Layer 3 of a small transformer language model trained on English Wikipedia (11 layers, counted from 0, width 64).
A neuron's activation on a vector x is GELU(gate . x) times (in . x), where the dot is the dot product.
The model reads these tokens: "y" " as" " the" " leg" "iti" "mate" " winner" " of" " the" " election" ";" " and" " three" " days" " later" "," " was" " sw" "orn" " into" " office" " as" " Z" "amb" "oa" "ng"

The vector x that enters this layer's MLP at each token. A number n stands for n times 0.035.
0 "y": -10 5 17 25 -30 16 8 11 -4 18 27 -33 -3 10 26 3 -39 32 10 23 5 -6 -8 23 34 1 -4 22 17 3 4 4 -37 -15 -22 -23 19 -9 7 9 11 -8 17 -8 30 15 -5 -59 10 -5 -16 8 -11 39 -13 54 8 2 35 -6 -41 -16 12 -5
1 " as": -2 10 13 26 -11 41 -3 15 21 -2 15 -77 22 13 12 -23 -31 24 8 13 6 8 -12 4 44 0 -6 4 20 -30 -6 3 -18 -1 -42 -27 13 -1 19 6 20 6 3 -2 35 22 26 -7 21 15 -19 10 -43 52 -2 50 -4 -6 27 3 -25 -30 -25 17
2 " the": -13 -2 22 24 -14 37 -2 18 13 11 5 -93 -2 19 17 1 -25 37 4 48 13 -1 8 0 42 -4 -15 11 7 -2 22 8 -18 -6 -21 -14 17 -4 1 6 -4 9 -25 7 -12 4 8 -15 0 -30 -12 29 2 28 -5 54 13 3 31 -17 -32 -10 -8 -6
3 " leg": -23 -2 -8 21 7 43 26 29 2 -34 16 -42 -19 20 -7 15 -55 44 36 38 12 42 -19 -2 21 9 -21 -7 16 -23 -9 1 14 9 -27 -18 27 -12 14 9 -6 36 56 17 4 26 24 -4 -12 -6 -4 -13 26 37 33 45 37 -3 22 -2 -11 -20 -10 9
4 "iti": -22 5 27 25 3 27 16 22 12 8 44 -1 -18 -8 21 -3 -46 61 19 28 16 -5 7 9 33 38 -8 2 8 -7 -6 8 5 16 -16 -15 51 -21 -8 17 -3 23 32 -4 -9 -1 37 -16 -46 -36 -36 10 43 2 3 48 -11 -3 22 -17 -12 11 -1 -10
5 "mate": -33 1 9 21 -6 47 35 15 6 20 50 -56 -12 14 4 24 -35 55 29 38 -5 -20 -11 14 16 -2 -19 14 26 -3 -20 4 -3 -5 -6 -25 19 -16 -5 -4 11 19 39 6 -6 19 -12 -24 9 -18 1 8 14 1 -17 58 4 7 28 -13 -19 7 4 8
6 " winner": 9 5 2 20 -25 54 19 28 18 27 38 -34 -39 3 -10 23 -32 37 25 38 12 -16 -4 8 7 29 -39 3 14 -5 6 5 -14 15 -15 -30 23 -19 38 -9 -31 7 26 -8 -7 39 7 -10 23 28 -1 1 -38 18 27 49 48 6 24 -11 -8 -6 26 1
7 " of": -34 -13 27 23 -7 29 29 22 16 -7 13 -55 -4 18 -16 -10 -24 55 25 17 6 4 -6 -4 36 0 -24 17 16 -16 -1 8 -38 10 -8 -29 9 10 21 -7 16 23 15 16 -3 8 -18 -16 11 -10 10 -17 -41 11 20 57 15 11 6 -27 -31 -10 5 -2
8 " the": -9 1 11 21 -17 39 0 24 25 4 6 -88 -16 19 11 1 -15 48 2 45 21 -13 8 -11 30 -5 -22 13 4 -9 20 9 -24 11 -21 -22 21 -1 0 -8 -15 25 -20 20 -29 9 14 -2 4 -29 2 31 -4 12 -4 56 28 -3 21 -24 -33 0 3 2
9 " election": 15 19 -6 21 -10 22 30 5 13 6 8 -45 -25 -23 -13 7 -57 40 60 12 -9 -20 5 -28 24 40 -23 18 3 -5 -4 11 -17 18 -5 -31 23 -23 30 15 -19 12 23 8 -5 22 31 -16 -2 -13 10 -5 -19 27 -8 46 40 -14 38 6 -3 -22 -6 29
10 ";": -7 0 -1 19 7 13 6 25 24 -17 25 -9 -26 0 -1 -12 -36 47 31 7 1 -8 6 31 37 20 -5 17 22 -2 -8 11 -24 17 -60 -32 12 0 6 2 -17 30 -16 21 45 -5 0 14 17 8 5 2 -24 13 -19 63 3 -11 15 -1 -10 -2 -15 23
11 " and": -10 -14 29 17 2 34 4 15 13 -9 36 -80 8 8 -5 -18 -24 51 25 6 5 -17 -2 26 35 -7 3 22 13 -15 -12 10 -25 27 -13 -19 0 -1 1 10 17 22 23 2 -8 14 13 14 28 -3 14 3 -18 -4 -10 65 -13 -18 32 -9 -28 -24 11 -5
12 " three": 27 -31 15 16 1 33 8 13 13 -8 -4 -73 10 -4 -8 -16 -50 46 37 19 14 -9 21 -27 34 24 -35 -1 0 -7 12 4 -16 5 -30 -36 26 -9 13 -18 -4 28 41 3 11 23 9 40 -13 -17 -4 5 -15 9 5 51 20 6 25 -3 -32 -22 42 9
13 " days": 4 5 -9 14 -36 7 -2 11 8 -25 15 -38 -24 6 5 39 -21 41 37 13 15 28 2 -19 34 46 -23 -13 7 0 -9 8 -13 7 -42 -32 54 -20 17 7 -29 26 52 -14 21 32 17 3 -23 -5 9 -12 -20 23 27 57 27 5 22 26 -10 5 -16 24
14 " later": -12 5 7 15 6 44 0 10 13 22 27 -55 2 18 -9 -5 -31 47 26 0 10 -2 -3 -12 30 48 -13 6 -1 -12 5 9 -16 13 -20 -26 31 -20 20 13 8 18 55 9 -9 25 57 29 -4 -12 3 13 -35 7 -20 59 0 -9 20 16 -16 10 4 31
15 ",": 6 -11 15 16 1 9 4 18 27 -6 38 -49 -38 0 6 -17 -34 76 17 13 19 -36 -18 44 45 20 -17 32 11 -9 -12 14 -34 4 -29 -21 13 -5 2 11 -10 18 9 -1 22 12 9 13 -8 -5 7 -19 -15 15 -18 60 -9 -14 0 -4 -18 16 -13 -2
16 " was": -2 -23 -9 14 26 29 -16 4 18 25 13 -40 -2 5 38 -5 -3 53 46 15 -7 -7 4 23 45 44 1 -8 14 -6 14 14 -28 42 -4 -30 33 -11 10 -3 -2 14 25 0 1 19 51 18 10 0 24 10 -22 21 -23 56 34 -14 -3 -10 -33 -12 -33 20
17 " sw": 39 -23 11 14 1 26 4 7 3 -22 -7 -33 -22 23 14 1 -26 25 53 31 -8 18 -21 7 30 -9 0 -2 3 -41 -18 10 -15 15 -12 -60 9 16 -14 0 -11 25 60 17 -21 41 7 19 -24 38 27 15 2 2 16 46 36 15 6 15 -29 -9 2 6
18 "orn": 15 13 17 20 -3 0 4 6 6 -22 -2 16 -7 16 2 20 -29 84 39 -18 7 34 -8 -24 24 27 16 19 15 -20 3 8 -24 -20 -17 -46 -6 -19 -13 16 -3 22 48 44 -39 21 3 -10 14 6 29 21 14 -7 2 46 22 -1 14 9 -22 -13 -51 31
19 " into": -33 -6 10 15 23 48 9 7 18 -2 17 -56 -26 21 -22 -24 -26 63 14 14 21 20 12 -7 46 3 -3 -7 11 -2 8 13 -16 20 -49 -45 1 8 10 -3 15 26 32 17 -29 27 0 15 -32 -4 11 -14 -33 14 7 53 28 5 28 8 -12 10 -27 16
20 " office": 6 15 -2 11 21 34 11 19 2 27 11 -36 -9 -23 4 12 -50 54 43 -5 -10 -28 12 -17 38 25 -23 10 22 33 -6 14 -14 16 -18 -38 54 -9 9 8 -13 23 21 -1 4 5 8 3 -16 -6 -19 -16 -10 63 -19 53 43 -2 33 4 -20 0 -33 15
21 " as": 0 5 -2 14 6 38 -11 13 26 -2 2 -60 13 4 6 -44 -22 55 20 -4 -3 2 -5 -3 50 1 -1 0 25 -38 -8 12 -20 14 -57 -46 13 4 12 6 6 17 10 21 8 29 43 21 34 9 -19 8 -40 39 2 50 0 -15 20 8 -25 -26 -35 31
22 " Z": 30 -23 -11 10 -16 30 2 22 9 9 -21 -20 14 20 16 -63 -48 40 36 12 -5 4 -24 32 50 -6 -5 12 24 -20 4 15 -8 8 -37 -38 15 25 10 2 -9 25 29 11 4 45 1 -12 -4 -10 14 13 24 -23 42 50 4 -18 19 23 -30 7 6 -23
23 "amb": 28 -34 14 12 -9 19 -6 21 -1 -26 21 27 3 26 13 -30 -44 69 39 4 23 34 -21 0 38 17 -5 11 11 -9 15 12 -26 -21 1 -38 5 -8 10 43 -11 23 58 21 -45 24 6 -7 9 -6 12 3 40 -29 32 46 -10 -21 10 31 -3 6 -14 -2
24 "oa": 5 -10 2 11 -35 2 0 20 -1 -14 31 -9 -5 -7 4 21 -13 46 8 8 10 11 -18 -43 55 30 9 -11 20 12 12 16 -40 -22 -39 -29 38 -16 -8 3 -31 30 52 24 -22 21 -1 -9 -4 -19 1 -12 -19 -37 -1 56 -25 2 -2 5 -6 24 22 21
25 "ng": -19 -15 31 12 14 24 16 9 20 -11 24 -20 -14 10 -2 3 -37 76 20 2 6 19 -3 -1 43 10 5 -5 15 25 -14 19 -39 -12 -11 -33 2 4 -23 -4 -9 34 50 14 -10 13 -20 -20 29 -20 9 30 -3 4 13 54 4 -4 2 21 -9 8 -25 13

Each question shows the input weights of one neuron of the MLP. A number n stands for n times 0.0097.

n128 gate: -4 9 4 -5 9 -15 -11 -18 -25 -20 6 2 9 27 13 -46 -13 -11 27 -12 31 -1 32 5 -6 -2 -1 -1 16 -28 -5 9 -21 -4 -12 38 11 17 12 28 -42 -44 2 -13 -1 19 -44 19 -10 -35 14 -7 8 -5 1 19 -18 14 4 1 -10 0 5 42
n128 in: 35 -6 14 -13 5 1 -25 -15 5 -21 -6 22 10 26 -8 -12 -1 2 15 -4 14 15 10 18 1 2 1 20 23 3 1 3 -11 2 -24 5 32 2 22 17 -32 -28 -12 -21 3 22 -38 5 21 -24 -2 -2 44 2 -17 8 1 -12 45 7 -12 22 22 34
On which token does it fire most? 23 "amb"

n173 gate: 8 -2 -10 1 12 -16 -17 -20 9 48 -1 -7 38 -8 13 49 -2 17 -19 30 -32 11 7 -10 -13 33 -1 -7 -14 21 -10 -7 8 34 2 11 -18 46 -12 2 27 21 0 1 14 13 17 -11 21 -20 -30 -4 25 5 -19 27 -5 21 -10 -20 4 31 -6 -5
n173 in: -16 -5 -9 16 -3 -39 29 -29 17 37 29 -28 3 -11 9 25 -8 25 -9 15 -16 -13 7 -1 -24 21 5 6 -32 30 -22 13 -18 2 -8 -6 -17 30 1 15 15 -6 -3 10 38 13 -7 7 27 -16 -13 4 56 13 -21 4 -15 12 -8 -3 -6 47 -9 30
Its two highest activations, in order, are on tokens 5 "mate", 4 "iti"

n174 gate: 27 4 -16 7 -23 21 8 26 -24 6 -16 -27 10 43 -16 -8 -14 9 -21 -14 10 21 -18 -1 -24 3 14 -36 5 7 1 5 26 -15 -2 2 2 -5 -23 -10 0 11 16 39 6 11 31 -59 -6 -13 19 24 -15 -28 20 19 -13 12 3 4 9 -10 4 -8
n174 in: -8 35 13 -8 -26 11 -3 16 -39 -23 -15 -8 9 -2 -5 -13 -30 -12 8 32 -2 49 -3 -25 4 -17 -14 6 -6 -20 -26 -29 2 2 27 -6 -5 -16 2 1 1 -1 27 37 -4 -13 1 24 25 24 -7 18 16 20 -14 -1 -1 6 -12 2 9 -3 -5 -1
On which token does it fire most, and how strongly? 3 " leg", at about 4.8

n65 gate: -15 -6 -48 1 -26 39 9 -22 -4 -23 -10 -14 -14 -2 -9 9 -9 8 -7 5 10 19 -24 -22 0 -26 2 0 12 9 -9 16 -12 6 -36 -14 18 1 -10 15 -9 -27 12 -27 6 -26 34 15 7 35 9 -15 -1 3 -11 -14 -35 0 9 -22 -15 33 -36 10
n65 in: 6 22 -11 -1 -25 42 -3 -21 5 3 -39 -26 -21 21 -17 2 -15 -3 3 0 1 -2 -8 -19 5 -20 19 7 3 8 16 10 -19 -11 -28 -13 24 5 1 16 25 -9 8 -6 4 10 46 24 10 -6 -8 -15 -12 7 -5 2 -26 22 21 6 -12 13 -16 3
Its two highest activations, in order, are on tokens 21 " as", 1 " as"

n123 gate: -33 -16 24 1 -8 -5 28 -23 16 -21 1 27 14 -12 1 -7 45 -9 -34 34 9 7 11 -14 -16 -3 -17 -35 -21 13 5 -8 -3 24 -8 23 0 -26 -28 -7 -13 18 -3 -12 -21 -2 4 3 -7 20 39 -1 0 12 17 2 29 -13 27 41 -42 -42 34 -8
n123 in: 14 18 41 0 43 -4 5 -43 51 -47 -6 12 -13 -15 -9 13 25 13 31 13 7 17 -6 47 9 2 14 16 -26 -17 -31 -10 -13 20 -30 10 -4 12 0 -4 -17 -22 -5 -5 -7 -22 5 1 2 -13 10 13 39 22 13 -15 6 -4 -15 -17 -37 13 12 19
On which token does it fire most? 24 "oa"

n191 gate: -14 -7 -1 5 5 16 -34 2 4 18 -51 -2 13 -5 17 16 15 -36 -7 13 13 17 -5 -14 22 15 -17 -5 -14 30 19 -43 30 -21 4 23 -2 7 -17 -11 -4 -13 7 32 -12 -39 -11 30 -42 27 5 44 -7 -8 -18 -5 1 27 18 11 -15 -15 -1 17
n191 in: -46 -5 25 14 1 -35 31 11 19 -25 13 -43 3 -10 -32 11 27 5 14 -23 8 25 -27 4 -4 -11 79 -47 9 12 -19 -13 6 47 -25 -5 -17 4 9 7 -11 -48 6 -12 35 -33 -8 -3 -15 14 16 29 -19 -12 11 10 22 -35 0 -5 -13 -11 40 -18
Its two highest activations, in order, are on tokens 20 " office", 18 "orn"

n139 gate: 10 -36 -18 -17 5 -18 29 17 33 -1 -12 15 -1 -8 15 -7 10 0 21 0 -17 18 2 23 -24 29 -5 18 -6 -1 7 7 10 -6 -6 22 -12 26 -4 51 -25 -19 -9 8 40 18 26 -2 -19 37 -27 14 -23 -1 22 14 0 -22 39 13 -4 13 10 -1
n139 in: 3 -15 14 -8 -52 -4 33 -11 5 17 -12 42 -6 21 8 1 -3 -15 34 7 2 -2 -2 -9 6 13 27 -14 -10 -15 25 -9 -3 -3 -2 23 9 27 -30 36 -10 8 13 32 -1 18 15 -9 1 10 5 14 7 7 12 -23 -15 3 14 -35 1 11 -5 -14
On which token does it fire most? 22 " Z"

n163 gate: -21 6 -50 -6 -3 -1 -37 15 17 -8 -4 -8 21 -13 13 4 27 -7 -10 12 -24 -32 50 8 -16 -10 -1 24 -41 -7 -22 -8 9 -13 -2 12 -25 35 -11 -13 -15 17 -2 33 37 -36 -10 -7 -6 37 5 -13 17 9 10 -1 -24 24 -22 -24 15 -7 -17 -23
n163 in: 12 -13 68 -7 37 -5 5 -27 10 7 1 8 2 -15 -11 -3 5 -7 -28 6 15 2 -39 -9 6 8 2 -5 9 11 7 -13 -2 1 26 4 14 -30 -12 22 40 -30 4 -33 -17 19 -6 -12 8 -33 10 10 2 -6 -37 -20 31 -10 7 11 -17 23 19 21
Its three highest activations, in order, are on tokens 10 ";", 21 " as", 1 " as"

n54 gate: 23 -9 21 -22 27 -14 5 -22 -16 -11 16 -8 21 -14 18 9 -2 14 12 8 10 -13 16 -1 -1 34 20 4 5 -51 22 -7 -4 1 39 11 1 11 -37 -2 -4 -21 13 11 -45 15 -3 -27 42 -21 -13 -26 -3 -4 -36 14 -3 29 -28 21 -60 -29 17 -7
n54 in: -17 34 -10 35 -13 4 -16 -16 12 1 -8 -21 -7 -9 -17 -8 7 -7 -19 -22 -18 2 -10 15 6 0 1 12 10 48 -15 0 -4 -25 -27 -21 -6 10 10 21 11 14 23 0 10 -33 16 31 -11 0 30 -16 41 -7 32 -5 6 -37 -8 -20 54 -4 -8 -2
On which token does it fire most, and how strongly? 23 "amb", at about 0.37

n157 gate: 16 14 -18 2 5 19 4 3 -26 7 -15 -3 23 -26 27 4 2 -31 66 -15 -44 -20 29 9 19 -15 5 -8 -3 31 -17 -9 29 -11 14 19 31 -20 20 -11 24 -6 -28 3 -8 -7 16 20 -28 -8 8 -5 -13 -17 5 -24 -10 -7 -22 -6 -1 -1 12 10
n157 in: 29 27 29 1 5 14 -27 11 -1 -9 -8 25 -26 2 -8 -40 6 -44 -37 13 6 -9 3 27 7 8 -27 -3 1 -1 -6 5 -12 -1 5 -20 -20 27 4 5 -6 -18 -2 -5 -10 4 -21 -32 41 -6 -3 -1 18 -19 9 3 47 -19 -20 -8 -2 12 -13 -12
On which token does it fire most? 14 " later"

n56 gate: 18 3 -11 23 -3 5 -1 -11 -36 29 -8 2 7 -36 4 -12 20 -19 4 21 -28 10 4 -17 0 27 12 13 -2 34 30 -16 24 -13 31 10 -8 -25 33 -1 12 -23 5 -3 -30 -29 24 24 2 4 -14 8 -3 15 -50 7 25 -7 -2 20 -9 -45 19 -14
n56 in: -26 31 7 5 8 -6 -1 -24 20 -7 4 -7 -29 -51 -12 25 -6 1 1 -10 -5 -11 -5 7 -5 12 -12 18 11 21 37 3 -21 -10 -9 16 -11 -39 -18 39 2 -14 -2 -16 -18 27 -17 -15 14 2 6 -10 8 1 -26 32 -7 8 0 -13 15 -1 -24 43
On which token does it fire most? 9 " election"

n197 gate: -39 30 36 19 5 -26 35 -31 29 -25 -31 9 4 4 15 -12 23 7 14 20 -22 -7 -26 -24 26 -19 16 -26 -17 21 -16 -15 15 45 -26 -9 -13 6 0 17 6 -26 -19 -4 -4 -6 -16 -1 -46 14 26 -10 17 27 -8 3 -39 6 3 16 15 -7 22 -2
n197 in: -9 -55 -34 -20 7 -21 20 -4 -27 -11 46 -15 31 -18 -19 14 23 12 -1 -28 12 -27 -10 6 -44 -9 -3 17 -2 -14 12 4 -11 -18 9 2 25 -2 33 33 -16 7 -22 39 28 17 -20 -15 -15 2 -40 24 -14 -31 -18 21 1 -7 15 9 -19 11 -14 13
On which token does it fire most, and how strongly? 3 " leg", at about 0.14

n92 gate: -7 37 25 16 -10 1 -30 7 23 24 30 25 24 -37 -18 18 25 -22 23 -20 4 -18 -27 7 15 -55 -22 -8 0 12 30 -34 6 33 16 29 -16 11 1 -38 -3 46 -3 1 -20 -12 -18 27 27 32 -6 53 -16 11 -29 8 33 -11 -3 39 6 -2 23 8
n92 in: -8 4 -12 7 24 -7 -20 1 25 11 -15 -15 15 25 1 2 0 -11 -28 -1 30 17 17 35 -27 14 -38 15 -4 29 -8 -2 -2 -3 -55 23 -2 -8 -17 -2 -30 16 -1 -22 20 29 42 -19 -25 20 -48 24 17 1 17 23 5 10 42 6 29 7 21 -52
Its two highest activations, in order, are on tokens 6 " winner", 18 "orn"

n243 gate: 15 32 36 -10 -38 0 -7 -4 3 -6 28 -12 -33 5 10 5 -31 36 17 1 -7 -22 4 -50 -7 4 -22 -25 -9 -21 31 -17 -12 36 30 -14 -22 20 19 -19 36 9 19 5 23 -10 -22 -8 9 -24 -14 -24 -6 5 19 -8 26 9 2 -5 37 27 -4 4
n243 in: 30 2 8 0 -48 35 48 8 7 12 24 5 -37 -9 2 -7 0 12 1 8 -27 -3 -9 -34 6 -6 -5 -27 -2 -2 -21 19 12 -35 -9 0 -8 22 44 10 22 -9 19 12 8 -37 -22 26 20 20 10 -6 6 12 -5 -18 9 -25 -7 -6 25 -15 14 28
On which token does it fire most? 6 " winner"

n190 gate: -13 52 -45 6 2 -9 -3 -12 -24 -22 10 23 32 -21 11 37 -6 -2 1 4 4 18 4 -15 14 -3 -4 9 -4 17 -12 -10 25 -5 19 10 -21 -15 -12 -2 -9 -12 -23 0 3 -8 -36 18 7 6 4 55 22 18 29 -12 2 -9 10 -39 1 -1 -9 -9
n190 in: 21 -36 25 6 15 -7 -3 -5 -4 24 24 -21 -19 15 -4 -36 33 -15 -4 6 11 -47 3 21 -36 36 9 12 -28 -2 -5 -18 -16 5 -15 9 -6 11 -4 11 6 -3 -3 18 22 -3 0 -20 8 -25 -6 -28 7 -5 -21 7 4 9 -15 16 -4 -4 1 8
On which token does it fire most? 3 " leg"